Layer 2 of a small transformer language model trained on English Wikipedia (8 layers, counted from 0, width 128).
A neuron's activation on a vector x is SiLU(gate . x) times (in . x), where the dot is the dot product.

Input weights of the MLP neurons that the questions are about. A number n stands for (n - 500) times 0.0017.
n1 gate: 448 507 413 411 378 507 552 344 652 410 497 360 741 613 340 396 361 869 503 486 669 418 517 420 623 591 553 483 401 803 628 550 381 615 405 465 337 458 425 469 666 357 412 500 664 345 682 404 500 528 518 525 380 283 659 563 465 504 600 469 400 620 380 451 645 465 669 475 360 539 318 564 542 577 524 638 493 405 454 593 431 611 438 493 455 323 444 396 587 616 510 437 601 620 549 703 687 613 625 507 556 476 231 503 458 507 580 608 440 389 466 673 476 751 404 427 731 642 338 483 500 698 532 444 416 641 441 349
n36 gate: 518 645 368 437 482 518 511 442 477 704 464 478 450 636 427 583 713 406 401 645 435 511 592 762 637 426 711 529 392 573 593 564 773 661 482 530 440 537 444 602 441 410 428 603 341 500 592 672 622 482 344 344 808 329 470 493 645 341 315 453 438 583 352 448 507 537 533 656 530 367 804 455 371 493 703 168 339 633 597 518 639 584 435 547 660 518 580 301 573 345 611 611 383 514 441 335 526 504 675 486 559 482 791 346 683 445 529 441 578 325 529 496 349 400 398 515 511 293 406 307 391 602 433 617 670 500 606 411
n39 gate: 612 556 419 719 465 624 592 525 429 454 503 600 596 531 574 641 394 762 560 464 549 554 412 429 575 638 589 223 471 486 763 432 397 697 534 489 795 457 464 637 579 569 772 408 469 479 347 529 631 402 425 561 621 283 568 518 570 339 500 319 472 524 452 629 403 571 657 550 269 465 554 316 313 585 521 514 541 507 612 618 458 740 570 761 591 579 204 497 440 674 738 347 454 486 546 536 622 600 598 327 563 332 657 489 581 500 384 292 404 623 448 521 525 564 531 518 479 510 353 374 360 391 532 496 464 554 461 639
n154 gate: 426 835 654 656 425 589 462 456 373 558 547 550 633 674 319 619 326 463 541 535 554 339 425 473 500 497 490 456 348 432 309 528 424 258 384 420 434 497 507 524 618 553 477 459 628 428 644 403 580 557 441 310 493 453 566 548 331 578 567 659 612 544 466 701 694 324 572 507 435 356 434 437 435 288 622 252 719 452 378 318 439 326 382 473 354 714 483 685 514 538 562 462 418 597 562 437 514 576 388 691 551 480 595 452 531 402 565 364 189 578 473 527 428 431 375 463 530 656 372 310 588 490 503 479 552 496 360 659
n178 gate: 601 657 462 604 716 599 466 530 392 388 410 397 231 411 444 713 443 493 579 656 657 458 406 417 481 363 256 489 599 338 315 527 572 598 603 401 562 580 608 368 344 624 471 508 470 584 473 439 707 537 672 515 447 493 473 458 373 484 634 481 444 638 430 313 596 618 664 374 439 492 473 411 640 108 444 230 632 310 161 626 519 383 530 623 590 345 632 299 481 603 515 713 647 607 466 407 443 466 526 467 304 470 530 602 594 676 387 440 653 628 331 478 455 676 597 553 234 607 593 418 489 485 704 221 644 442 417 622
n204 gate: 444 474 636 456 414 566 606 621 388 526 640 445 571 494 526 764 477 536 536 547 529 453 391 593 686 513 550 529 390 322 648 433 523 421 590 500 379 467 338 622 450 480 561 444 429 500 626 748 377 679 533 457 490 415 279 407 647 408 259 637 349 578 481 700 437 663 374 480 583 460 379 476 361 497 441 487 353 513 537 481 497 516 366 305 523 484 474 497 543 354 295 457 451 600 503 527 503 530 766 761 418 471 464 487 415 425 484 352 193 356 484 545 371 650 774 493 503 506 670 588 448 625 439 642 606 666 497 460
n206 gate: 410 374 584 338 518 606 511 413 388 709 496 518 595 603 348 407 569 367 587 595 507 452 464 540 347 427 529 575 504 670 323 496 631 348 634 544 452 668 422 262 504 500 595 395 290 390 460 323 514 475 412 206 474 450 518 587 715 612 418 668 471 325 393 408 405 489 515 291 445 580 637 266 304 413 522 417 578 296 633 486 547 507 550 629 608 635 634 507 478 529 445 643 334 543 719 544 504 394 341 653 514 453 543 449 619 658 554 280 551 586 733 500 446 375 328 576 112 408 378 658 306 424 308 515 420 512 685 500
n222 gate: 558 510 699 497 534 300 394 660 682 435 585 219 664 493 497 412 534 429 545 618 510 381 507 517 610 658 486 503 226 637 378 392 545 340 746 365 276 466 552 408 490 412 497 548 507 324 617 619 560 290 469 667 566 266 423 370 412 443 571 547 486 608 453 566 281 552 441 535 538 610 574 623 610 596 524 660 673 717 608 551 493 517 663 483 588 483 309 450 414 517 514 569 408 527 624 458 687 406 619 560 449 418 612 582 572 585 480 561 538 524 707 510 675 698 666 288 361 443 544 239 507 585 615 548 438 485 507 566
n274 gate: 492 355 528 448 456 532 544 736 517 425 535 430 677 543 567 524 745 328 607 464 621 585 559 516 329 548 448 632 572 235 597 613 647 378 454 316 395 480 645 602 664 492 523 255 500 556 647 617 604 336 660 640 716 735 552 540 551 410 823 324 312 637 481 268 348 400 651 568 345 432 326 249 330 433 461 539 527 544 625 535 382 599 606 613 398 570 610 259 504 428 385 348 374 299 476 431 468 564 331 299 630 692 496 314 394 751 626 457 480 527 565 473 603 356 606 693 351 800 441 394 625 531 681 611 771 660 551 628
n286 gate: 544 444 396 554 730 449 683 691 403 434 550 362 693 549 315 471 607 466 415 589 544 671 491 472 487 443 490 534 557 497 686 580 487 588 543 455 542 541 606 647 624 410 475 412 587 414 576 439 540 621 570 302 646 478 660 396 497 578 435 612 538 351 556 548 465 595 510 624 630 348 429 429 500 500 621 597 488 414 567 512 559 623 547 587 575 383 547 442 557 367 472 541 428 525 319 449 468 567 431 614 500 572 581 179 437 697 569 531 249 328 613 497 550 232 528 346 369 503 528 369 609 365 304 620 471 486 311 522
n302 gate: 463 423 515 798 638 604 541 526 496 301 705 399 402 210 578 568 300 566 400 474 577 538 522 634 530 504 440 584 590 456 338 545 507 459 460 485 492 526 705 648 590 686 514 507 493 552 466 379 671 405 354 620 568 467 530 258 346 841 650 551 268 679 525 451 474 578 709 369 653 425 458 454 470 507 397 552 608 414 538 767 588 674 680 442 654 482 437 443 585 545 440 597 348 504 481 644 725 620 659 576 693 496 574 493 530 581 360 415 403 581 225 533 374 556 364 685 463 666 335 217 331 530 364 266 522 651 500 485
n318 gate: 610 503 566 690 483 611 358 624 349 579 449 473 615 602 279 674 507 524 538 381 610 376 455 625 479 451 367 510 546 583 338 338 563 607 658 363 398 573 16 569 455 535 429 469 442 483 441 444 574 715 535 640 399 452 525 469 373 446 319 524 383 544 378 570 363 486 702 276 632 479 376 372 542 635 479 675 362 490 394 527 600 393 572 418 517 412 534 446 555 699 431 570 355 378 570 701 321 605 555 473 307 613 380 514 441 576 472 359 255 638 487 608 479 539 397 469 366 665 668 534 600 497 472 625 483 663 711 479
n1 in: 622 540 397 497 562 699 695 357 569 534 416 443 570 674 534 566 527 500 428 393 395 622 493 500 473 349 782 436 369 589 510 510 555 408 580 445 455 692 552 500 514 227 450 408 373 249 380 559 380 513 517 358 545 338 694 538 436 673 339 392 585 581 393 338 555 424 624 493 685 476 437 573 497 633 419 388 248 517 434 571 493 599 500 540 544 443 303 418 404 576 449 483 517 447 332 409 655 538 256 407 384 507 703 374 507 527 449 493 262 480 503 836 476 576 628 534 716 556 301 655 456 507 469 459 579 642 503 345
n36 in: 398 328 713 450 606 564 535 366 677 447 444 669 327 448 620 641 436 349 557 539 584 525 373 376 593 390 400 580 518 645 421 421 543 341 479 224 583 447 265 176 786 413 583 331 211 539 518 468 337 542 493 654 575 479 680 216 367 515 514 612 373 350 455 428 367 607 564 450 539 454 598 413 500 567 517 423 421 340 388 486 591 415 360 692 658 514 408 250 486 493 393 575 507 549 514 464 507 568 658 438 546 602 511 500 560 317 486 507 500 482 583 396 348 547 538 504 458 634 392 430 437 271 652 652 304 399 429 657
n39 in: 541 500 408 538 585 246 462 493 174 381 446 453 673 713 663 521 493 490 561 514 564 577 388 592 335 510 514 373 559 704 451 479 360 344 500 538 462 479 486 459 545 682 616 354 611 383 510 545 593 524 614 276 335 436 552 599 493 595 443 460 517 399 761 635 652 387 720 696 322 503 542 682 555 510 439 453 437 431 462 544 297 483 456 416 449 700 452 648 561 476 476 407 388 393 648 493 762 448 595 347 391 510 527 452 446 537 697 337 717 368 537 417 442 524 695 602 351 430 635 345 395 361 590 585 582 627 418 576
n154 in: 368 602 426 544 507 567 560 513 603 609 427 549 461 464 397 647 450 616 487 439 477 524 577 604 618 527 551 526 331 577 697 653 383 553 549 557 449 775 599 433 524 585 441 680 684 810 436 371 526 273 611 412 335 259 490 400 483 569 408 487 420 411 598 517 500 349 429 433 510 587 565 404 677 237 490 454 481 446 269 760 497 303 520 378 513 601 480 503 440 524 594 689 473 382 591 520 304 524 503 660 560 420 457 540 234 672 447 686 274 387 640 493 543 507 606 560 474 578 414 645 560 453 463 603 456 566 367 476
n178 in: 711 602 414 584 610 434 452 391 588 480 663 376 564 389 668 560 596 537 318 583 459 444 695 490 680 710 587 385 514 551 486 371 417 203 373 667 580 410 665 582 503 489 487 356 537 701 466 668 470 493 483 736 451 527 608 479 650 496 429 415 589 703 416 444 392 396 465 549 358 386 388 686 490 346 497 418 707 493 441 554 462 449 384 500 435 450 408 454 548 645 579 510 613 497 379 328 618 531 681 480 699 391 456 503 630 445 548 384 618 302 694 383 411 413 544 644 225 570 656 561 350 452 350 318 358 417 527 389
n204 in: 359 627 656 500 573 434 590 531 426 431 627 493 476 659 469 642 593 562 569 385 668 550 438 469 584 577 486 548 584 455 447 447 653 407 527 521 443 364 546 638 426 362 500 583 323 500 291 592 483 746 619 609 507 346 423 618 486 253 544 459 445 514 568 668 598 367 378 552 563 340 323 606 497 365 521 362 271 664 641 596 335 431 342 350 407 442 403 326 490 493 302 395 659 463 702 687 598 542 521 473 503 507 524 580 483 479 359 290 640 349 193 392 268 637 606 379 524 375 356 702 521 407 468 691 556 568 621 427
n206 in: 648 682 340 583 319 473 483 436 460 334 429 364 463 480 306 350 517 476 418 431 621 409 554 544 647 603 655 406 569 405 375 628 548 500 526 466 712 288 476 514 689 483 523 544 557 411 657 479 420 376 383 545 559 527 507 613 611 373 446 319 480 483 543 510 472 469 630 548 565 541 368 472 493 350 557 514 599 545 472 443 551 371 315 463 453 760 459 612 364 647 562 273 486 447 486 566 273 838 547 527 680 341 358 534 412 456 483 493 452 544 616 510 405 241 389 446 355 752 500 402 743 588 646 330 428 481 269 500
n222 in: 601 487 419 411 354 469 500 513 608 285 487 248 437 659 520 635 601 466 375 582 453 334 598 507 732 558 626 450 353 690 486 497 473 682 326 459 372 490 445 321 438 316 493 365 453 568 636 524 543 500 490 479 493 671 397 388 570 447 617 697 645 490 566 521 445 353 500 281 285 527 611 573 402 368 483 618 378 452 424 480 355 307 507 266 591 500 426 539 659 578 463 585 429 673 599 414 387 490 537 613 554 429 755 537 564 554 493 460 510 614 500 543 544 184 557 412 396 592 430 346 510 429 704 324 650 652 304 514
n274 in: 450 607 460 493 259 301 702 504 500 514 582 482 367 489 572 511 765 578 450 398 575 460 640 403 464 828 359 489 267 313 431 251 684 521 674 515 595 558 529 496 544 640 357 701 595 370 554 376 507 638 409 475 569 418 580 435 582 411 592 543 571 532 430 278 580 583 522 340 525 446 221 533 245 482 543 461 399 410 518 670 539 389 603 507 642 528 511 420 410 529 655 652 296 380 384 313 525 707 482 377 597 628 454 504 618 364 479 292 660 436 489 458 468 460 461 779 365 531 390 735 589 604 493 583 706 338 486 446
n286 in: 582 379 479 467 622 360 619 533 547 456 482 541 448 485 539 467 470 629 464 617 391 518 577 578 353 494 428 389 356 283 679 585 425 562 503 392 548 345 634 399 524 579 590 289 453 605 551 258 378 544 584 473 434 444 391 452 615 500 547 556 612 471 593 467 482 317 659 542 530 479 461 658 461 503 568 506 306 521 445 588 403 702 565 614 482 480 589 486 443 342 581 569 550 547 263 482 503 741 311 451 633 476 527 348 559 515 506 559 323 512 526 500 604 398 585 610 524 645 606 630 476 568 373 693 614 370 506 521
n302 in: 444 510 593 433 317 563 663 467 556 701 457 506 329 435 507 473 616 569 487 480 737 313 560 616 450 260 390 529 570 593 490 470 503 652 523 386 402 380 771 536 413 558 565 411 568 523 500 446 555 461 349 681 554 451 396 427 487 435 618 569 530 448 445 611 678 417 473 393 347 500 500 497 616 662 477 302 577 407 294 510 833 576 520 281 461 497 398 635 639 640 427 450 732 370 366 449 537 463 546 468 487 543 516 735 612 418 612 540 373 536 632 555 533 450 228 569 441 439 523 503 309 642 561 328 647 413 444 600
n318 in: 483 618 445 427 486 668 353 547 373 618 386 417 457 347 517 367 575 399 394 421 581 594 275 698 500 377 517 587 397 480 403 444 572 588 622 617 497 377 295 391 338 444 420 537 533 569 312 746 417 587 503 393 548 581 763 667 554 733 406 476 175 591 590 655 358 438 661 386 599 555 594 545 466 391 544 500 414 538 444 419 585 405 675 638 345 440 490 477 237 503 329 689 524 617 552 514 672 452 344 580 650 551 399 408 439 473 649 527 586 388 513 424 374 586 507 680 284 513 513 402 412 578 288 555 476 530 476 607

Each question shows a token from some text and the vector x that enters the MLP there. A number n stands for (n - 500) times 0.0043.

"ially": 418 389 467 363 535 399 513 537 591 274 549 497 653 452 399 405 460 463 384 556 500 530 462 437 402 472 413 382 504 357 473 555 602 457 369 602 571 590 610 476 633 420 363 515 570 558 483 642 519 584 483 444 499 630 507 440 543 447 719 518 462 593 592 311 495 596 675 449 458 456 389 562 359 432 550 504 375 607 486 478 655 459 355 429 716 444 183 516 564 394 395 573 408 605 545 454 485 627 261 378 486 525 557 550 432 427 559 444 640 677 567 444 598 337 542 594 462 428 487 501 523 401 407 602 447 366 510 621
Which neuron lights up most? n274

" the": 563 462 534 523 517 352 488 493 489 463 409 467 695 377 569 606 491 446 424 510 412 583 335 575 583 480 515 686 419 522 526 476 592 368 465 512 461 610 538 551 505 288 550 505 528 593 435 281 522 477 182 475 456 543 591 455 653 356 438 501 503 550 512 415 523 415 475 454 413 499 479 637 543 632 531 560 556 602 582 508 526 355 366 486 517 411 485 353 661 461 479 529 467 472 453 560 462 564 552 462 541 502 541 671 572 475 599 481 372 603 454 461 590 495 572 431 389 628 509 534 428 383 388 472 510 298 581 506
Which neuron fires most, and how strongly? n222, at about 0.42

"9": 554 540 411 663 670 360 378 299 419 476 522 441 406 510 548 433 426 335 375 464 629 691 490 449 535 443 392 435 465 624 609 484 560 499 618 469 580 585 535 560 494 544 284 498 365 520 505 477 368 598 308 522 426 490 493 458 545 486 613 424 439 336 453 461 708 577 417 442 494 376 519 604 683 484 476 443 474 581 494 455 683 341 430 504 521 371 455 436 604 566 481 437 398 515 478 572 588 559 478 407 418 522 511 578 505 613 616 526 642 533 546 393 649 585 524 523 492 414 303 651 449 363 381 575 582 333 500 645
Which three neurons fire most, strongest first? n178, n222, n36

"rom": 431 415 602 489 449 407 474 361 479 525 542 597 363 517 604 382 656 466 508 574 461 376 408 653 246 491 453 517 443 538 488 506 524 440 701 378 564 505 644 565 526 499 326 447 558 615 540 453 432 514 284 759 497 452 455 446 430 400 680 339 556 567 432 482 529 515 639 461 302 503 484 706 440 418 460 533 609 449 471 500 370 724 444 647 527 307 483 533 461 472 446 255 342 397 649 632 532 616 438 286 620 617 387 561 487 524 612 315 503 401 538 550 643 306 490 447 472 339 544 562 437 388 418 528 354 407 561 413
Which neuron lights up most? n274

" an": 528 511 461 549 442 353 500 511 528 437 400 498 629 330 518 590 555 430 372 593 394 675 479 495 562 443 457 593 464 566 497 519 584 482 358 524 464 633 492 425 708 407 498 560 549 536 425 431 416 461 225 495 374 525 450 481 488 402 461 603 572 462 528 401 519 554 519 455 463 480 542 640 558 586 422 506 588 596 711 576 514 506 358 537 359 397 488 434 556 547 478 569 590 526 552 608 489 542 527 457 499 274 507 566 405 525 560 507 485 721 613 544 537 494 491 429 295 572 644 490 577 286 366 477 513 312 378 418
Which neuron fires most, and how strongly? n222, at about 0.51

" Championships": 507 595 651 456 389 490 517 631 380 468 548 520 638 554 547 488 432 450 451 585 517 638 432 458 620 499 585 390 565 441 492 376 565 522 579 480 471 560 521 527 400 456 539 422 468 530 585 536 503 470 348 530 287 420 406 584 532 386 568 464 629 415 464 486 457 593 548 463 438 340 434 669 456 535 324 269 498 429 442 537 345 326 484 435 450 482 532 577 714 595 585 422 427 537 557 817 334 534 524 461 449 438 482 560 458 533 568 665 489 530 533 558 580 529 502 544 514 398 512 533 497 371 379 528 537 301 430 463
Which two neurons fire most, strongest first? n204, n36

"op": 478 284 482 457 264 417 516 522 407 362 584 310 332 448 592 388 448 537 456 363 645 559 380 362 537 587 496 629 500 572 453 553 367 579 484 669 517 653 572 448 587 388 265 513 506 358 639 431 562 482 358 596 347 432 534 562 507 484 461 425 732 427 567 488 586 290 468 351 686 429 509 589 468 596 452 555 705 599 555 559 660 556 446 534 500 453 634 449 503 671 265 443 485 360 545 578 384 577 377 416 532 583 475 709 382 507 539 544 560 512 337 624 454 523 486 550 520 410 461 512 508 446 577 461 393 384 509 529
Which three neurons fire most, strongest first? n302, n286, n178

" Time": 527 500 648 403 471 355 490 504 392 451 487 594 562 595 513 396 424 456 487 504 498 548 580 523 595 504 452 402 527 377 360 394 439 537 489 632 473 586 497 484 446 387 459 550 507 516 515 446 527 350 486 653 380 436 329 608 531 431 536 422 589 351 471 471 585 446 537 550 422 441 535 595 519 470 554 319 649 617 519 435 431 480 491 511 682 517 556 471 716 632 466 540 488 660 499 656 371 468 353 502 446 371 453 554 570 485 512 621 543 555 512 415 453 465 484 393 564 503 421 416 580 270 411 506 595 281 409 338
Which neuron fires most, and how strongly? n318, at about 0.56

"to": 505 475 573 512 596 489 527 397 603 407 646 596 477 443 405 306 502 439 615 368 525 613 671 561 399 458 693 534 473 391 461 405 616 522 462 523 502 448 603 472 505 504 372 610 488 601 553 545 590 664 349 610 392 500 393 697 461 502 402 491 587 437 619 561 698 300 677 480 629 499 531 556 544 503 579 593 554 538 451 449 390 422 327 660 476 518 567 607 532 470 713 424 531 655 535 575 364 490 624 346 504 451 538 626 541 545 520 446 504 604 362 262 510 451 370 659 624 349 324 572 436 312 369 630 376 383 520 381
Which neuron fires most, and how strongly? n222, at about 0.29

" among": 575 641 538 552 612 352 454 357 490 346 404 389 636 381 556 556 531 467 443 420 460 725 512 480 655 556 486 580 434 406 680 325 773 484 396 502 465 476 628 587 676 515 438 563 490 556 626 530 489 646 593 547 462 548 553 528 461 412 385 604 434 544 600 454 545 344 623 439 381 365 438 493 341 329 500 487 524 587 700 436 445 399 314 467 517 470 495 392 613 367 341 522 563 317 585 612 481 592 601 460 552 591 533 586 415 545 542 532 429 537 611 510 645 336 671 459 372 653 611 548 412 408 522 519 551 386 665 535
Which two neurons fire most, strongest first? n274, n204

"i": 618 625 532 419 490 484 464 443 458 483 614 423 432 552 576 325 504 497 646 465 442 582 551 398 453 471 528 503 478 456 564 500 470 473 541 274 467 568 590 467 646 420 404 600 522 523 601 452 438 435 395 666 584 476 375 513 595 416 366 442 602 631 615 496 518 507 497 452 437 471 663 469 483 587 563 619 642 705 585 524 506 552 599 557 503 622 405 501 628 467 499 412 459 759 426 609 302 655 609 572 447 393 601 572 549 482 579 345 637 366 383 426 285 470 404 502 707 479 285 741 461 361 619 635 398 361 402 388
Which neuron lights up most? n318

"M": 508 550 657 417 556 437 449 568 536 472 406 547 548 568 519 371 579 496 478 402 439 611 423 565 479 508 444 655 423 524 517 399 480 481 728 514 568 428 595 466 441 449 462 535 600 406 392 484 312 354 274 478 404 550 553 615 442 394 438 586 495 623 493 426 529 551 480 428 413 380 605 585 402 608 421 431 490 614 453 542 380 500 457 447 453 367 523 407 636 541 412 532 370 400 519 607 412 404 543 438 459 371 497 620 462 548 525 384 519 644 460 445 648 455 689 414 475 462 565 540 473 309 423 457 467 294 384 486
Which neuron lights up most? n154

"th": 451 414 518 500 493 447 368 390 498 401 735 452 537 523 472 535 519 463 478 500 505 555 478 635 592 511 618 539 601 411 559 530 595 478 504 484 582 692 685 410 536 367 638 557 402 634 474 557 531 413 406 575 397 594 673 385 683 533 440 432 601 484 546 596 727 539 366 485 528 487 516 526 505 488 584 529 597 522 507 491 432 314 340 651 455 635 415 329 440 478 416 552 462 507 510 737 456 473 519 488 492 510 644 600 453 512 538 594 404 493 381 542 681 472 419 559 414 521 567 691 514 299 432 457 409 331 335 624
Which neuron fires most, and how strongly? n206, at about 0.2

"2": 449 627 476 617 522 474 504 453 444 486 504 447 442 423 584 611 537 412 475 438 606 531 345 551 598 401 505 445 407 504 538 558 612 427 518 375 528 553 519 642 499 316 238 577 518 377 580 502 453 247 374 508 421 575 447 578 490 409 568 486 586 506 578 468 542 477 550 442 409 505 422 558 513 442 504 437 464 490 545 504 518 531 503 610 523 472 507 358 470 496 529 333 413 553 394 547 485 410 604 386 403 409 378 591 509 438 645 433 512 632 492 349 578 659 449 532 424 393 515 663 504 294 396 601 463 279 383 557
Which neuron fires most, and how strongly? n178, at about 0.27

"uro": 409 431 431 460 580 433 503 527 694 467 600 423 489 387 575 498 583 560 514 578 686 461 494 438 436 484 514 481 563 476 585 325 435 619 712 670 467 487 503 495 659 561 463 485 517 606 683 492 409 517 573 482 305 575 475 536 533 540 556 439 582 368 503 536 596 391 385 368 320 634 568 628 492 589 462 409 518 585 446 533 600 581 526 615 601 565 590 627 456 556 471 404 632 640 613 633 265 454 419 24 392 413 517 583 608 545 465 560 612 490 350 552 434 507 461 530 765 523 362 571 547 203 364 561 511 412 346 556
Which two neurons fire most, strongest first? n318, n206

" p": 556 454 523 448 565 462 394 447 418 477 499 502 506 358 494 518 431 527 496 340 534 637 385 582 558 429 542 668 453 639 491 535 396 561 370 425 464 556 417 507 460 407 429 545 473 582 389 334 437 432 351 505 371 383 561 569 539 452 382 517 516 584 620 540 440 466 449 485 340 456 480 558 436 573 456 447 539 550 629 745 449 465 496 546 394 386 379 342 526 492 483 429 377 601 501 515 355 429 527 433 409 313 499 589 439 530 521 499 521 559 530 616 609 428 540 379 390 490 494 459 472 414 499 357 551 271 409 406
Which two neurons fire most, strongest first? n274, n222

",": 699 627 552 449 485 506 524 593 446 363 489 576 536 446 407 450 525 361 457 575 459 580 312 500 529 338 567 408 350 437 466 501 471 438 367 525 473 535 495 482 494 484 323 404 463 525 341 503 439 448 278 448 412 570 493 468 579 390 598 488 575 532 477 496 464 431 660 505 430 337 440 616 519 638 506 524 549 535 620 391 537 380 489 345 556 410 460 340 486 468 547 544 559 611 595 498 398 495 526 452 446 465 514 574 242 575 603 548 471 566 514 445 555 354 693 471 541 494 491 616 540 487 420 436 522 280 478 632
Which neuron fires most, and how strongly? n302, at about 0.15

"ed": 488 366 432 500 592 432 693 584 436 423 542 635 532 484 569 408 552 648 488 462 582 602 433 534 590 242 599 377 499 557 415 543 432 573 495 413 445 512 650 311 418 491 415 698 447 480 426 536 573 667 472 593 380 453 467 479 469 545 741 475 504 481 327 391 575 480 584 397 389 481 532 748 617 532 687 398 530 522 483 602 452 575 321 324 439 474 307 463 695 423 392 664 624 628 529 620 502 529 389 346 587 458 669 640 520 461 510 537 538 452 411 487 483 411 476 532 510 387 535 440 521 412 486 548 469 347 555 635
Which neuron lights up most? n302

" St": 622 438 645 431 467 523 405 466 428 408 398 360 508 489 488 577 445 491 421 476 571 496 510 496 506 384 378 589 524 449 378 429 623 351 568 463 497 484 532 522 426 475 464 548 570 491 531 402 435 532 336 655 383 516 512 486 680 518 494 471 570 554 466 513 556 521 495 501 422 465 654 644 519 635 464 479 569 495 586 607 490 441 513 508 358 475 422 405 523 618 490 490 284 483 476 610 417 338 559 547 474 313 651 681 365 568 572 566 496 667 540 545 575 590 565 466 431 464 481 493 515 381 390 510 531 281 393 428
Which neuron fires most, and how strongly? n222, at about 0.77

" of": 579 503 606 356 504 316 511 465 405 502 393 555 587 383 375 607 670 449 457 410 398 576 483 475 549 301 641 507 464 423 623 387 656 445 538 574 521 450 624 490 455 528 283 538 464 509 616 518 554 649 382 498 409 403 395 512 627 498 440 450 487 459 508 372 478 400 691 364 340 374 442 525 550 499 513 502 531 458 462 493 446 373 336 400 516 377 476 393 502 500 485 583 453 404 617 631 443 658 458 620 426 529 518 476 452 504 469 454 573 642 534 412 513 434 487 529 580 500 568 566 392 426 245 524 538 299 591 434
Which neuron fires most, and how strongly? n204, at about 0.46

"pl": 408 469 519 439 436 518 381 447 411 461 412 620 415 467 529 385 484 592 445 420 668 501 610 541 564 401 406 853 322 523 551 535 456 560 463 529 592 472 540 483 494 499 493 630 460 394 378 426 488 442 419 549 356 431 541 708 554 462 467 471 697 458 763 381 551 526 413 432 293 442 464 492 340 578 456 293 516 548 403 484 445 597 526 493 291 438 502 455 552 590 564 489 415 339 577 436 298 435 370 635 597 429 620 683 509 390 652 453 573 545 451 543 625 436 529 475 530 365 664 619 475 417 446 450 452 375 337 420
Which neuron lights up most? n36

"–": 515 442 534 556 514 326 461 437 519 481 459 540 613 509 360 403 480 532 406 456 458 547 424 432 463 447 627 449 544 386 479 437 438 581 471 441 474 561 560 468 524 367 341 456 564 592 520 364 451 495 368 464 348 638 518 540 708 545 602 560 644 390 502 312 523 373 665 505 498 476 466 537 526 472 546 690 528 579 388 645 445 569 530 317 365 505 452 410 646 606 535 397 447 762 528 727 497 563 462 391 473 504 367 563 248 659 488 557 534 679 526 490 583 555 584 598 505 476 510 604 359 337 359 492 613 331 458 482
Which neuron lights up most? n36

" after": 538 537 652 426 369 396 440 417 501 430 292 609 557 642 548 462 480 370 426 623 486 638 363 485 570 555 549 418 460 368 539 461 556 474 392 619 562 379 543 457 589 420 310 459 624 678 507 538 492 630 290 451 327 569 481 419 570 372 520 514 613 593 621 489 543 409 449 554 494 404 284 544 542 508 370 580 402 436 504 440 523 554 354 398 520 474 468 434 531 428 428 638 394 514 631 603 555 526 497 305 654 588 600 607 359 536 537 558 535 590 571 359 700 418 532 472 522 605 500 525 575 436 432 412 548 344 434 714
Which neuron lights up most? n274

"ak": 466 531 613 567 422 295 577 434 413 349 694 475 364 467 562 463 354 593 321 504 572 559 542 461 472 290 452 563 540 473 450 493 558 600 702 334 435 610 685 421 746 437 660 483 580 454 601 455 383 533 507 526 409 535 388 569 513 291 562 315 464 355 540 423 639 405 440 682 448 546 563 249 550 582 517 573 588 676 583 500 474 450 423 364 349 459 486 569 432 550 242 528 550 536 355 491 339 574 468 372 349 413 556 535 332 523 601 533 619 429 509 525 420 551 563 450 524 538 573 455 473 396 450 485 580 429 290 293
Which neuron fires most, and how strongly? n318, at about 0.53

"ish": 461 382 533 425 505 460 411 585 389 397 433 660 519 572 673 636 360 562 530 659 442 532 308 448 565 544 638 271 565 496 398 615 618 574 435 300 529 526 661 429 492 375 471 701 396 641 457 409 448 346 582 456 418 690 471 470 601 575 573 621 528 576 624 516 411 384 556 548 442 609 509 634 270 533 473 418 465 514 396 439 459 534 464 465 575 384 299 528 569 653 361 488 527 586 480 703 374 480 442 371 386 509 577 491 264 418 478 569 518 510 437 616 510 497 461 604 557 414 513 623 471 325 532 587 497 372 616 536
Which neuron fires most, and how strongly? n274, at about 0.27

" classification": 527 519 677 414 419 447 497 544 403 423 488 503 540 339 463 391 536 506 475 556 435 569 489 507 516 493 333 511 457 456 588 402 542 528 480 597 535 676 608 507 472 360 539 378 472 588 441 467 523 428 367 619 345 374 382 529 451 353 503 652 618 570 674 406 434 550 593 502 304 588 473 644 508 576 402 534 552 410 446 442 487 341 426 430 540 546 525 489 516 613 532 626 478 692 418 692 304 521 369 438 370 427 430 572 541 593 457 556 440 613 568 425 456 291 554 522 442 366 387 583 484 333 472 563 543 314 414 587
Which neuron fires most, and how strongly? n1, at about 0.41

"ice": 353 418 462 427 401 345 604 412 413 476 467 682 538 404 498 557 491 383 608 551 572 613 593 472 446 410 578 543 643 459 394 519 567 422 479 379 486 476 494 453 664 404 661 549 465 563 713 658 570 414 655 606 379 553 530 535 606 218 698 414 535 457 577 509 604 383 578 593 515 464 619 601 313 381 497 611 476 480 594 260 531 554 501 515 521 539 564 492 543 638 478 418 448 743 463 562 447 446 371 398 431 484 526 669 323 534 513 537 585 514 379 489 392 492 394 486 538 390 467 615 532 498 455 600 664 343 495 360
Which neuron fires most, and how strongly? n318, at about 0.33

"ind": 372 499 571 609 438 357 506 457 489 384 594 507 543 525 346 298 464 623 416 430 577 572 633 344 617 269 516 589 481 537 385 491 638 603 437 334 511 469 654 429 400 471 240 579 515 614 628 465 458 519 426 602 519 397 382 455 501 612 558 448 482 450 439 622 615 395 510 355 361 515 580 615 437 496 665 510 507 586 409 536 445 487 475 435 527 505 396 324 560 546 480 671 578 591 611 541 416 654 484 414 504 493 630 599 699 349 526 703 522 558 564 520 469 504 445 574 544 569 457 371 465 459 320 743 569 347 600 403
Which three neurons fire most, strongest first? n302, n36, n222

"an": 584 647 600 505 430 468 570 592 287 451 687 571 379 473 288 397 455 468 558 445 579 613 532 240 630 605 484 526 432 537 472 509 603 605 435 279 563 554 525 489 529 546 531 547 506 519 687 420 500 558 390 550 422 685 384 457 487 362 392 539 331 712 416 455 631 381 425 526 449 522 543 549 522 529 452 611 406 543 633 502 431 539 345 710 528 390 462 590 504 494 496 363 602 391 575 578 248 443 608 492 402 618 543 558 436 460 368 433 588 317 474 450 517 546 298 533 532 459 499 636 394 298 547 606 556 384 267 580
Which neuron lights up most? n204

"iff": 452 459 614 395 441 423 552 522 469 531 508 559 462 622 383 492 532 498 561 433 639 460 361 497 601 576 603 612 547 448 355 418 513 383 653 489 484 437 487 520 596 525 485 416 381 505 640 416 615 570 588 677 364 365 435 470 541 424 400 432 721 528 498 557 704 423 454 264 519 455 701 464 497 554 404 439 631 396 449 549 542 471 396 564 450 604 461 389 429 649 420 449 499 419 524 630 388 531 233 517 615 475 428 626 322 581 749 584 453 380 337 520 605 319 630 462 648 487 478 414 466 455 448 671 327 377 541 542
Which neuron lights up most? n154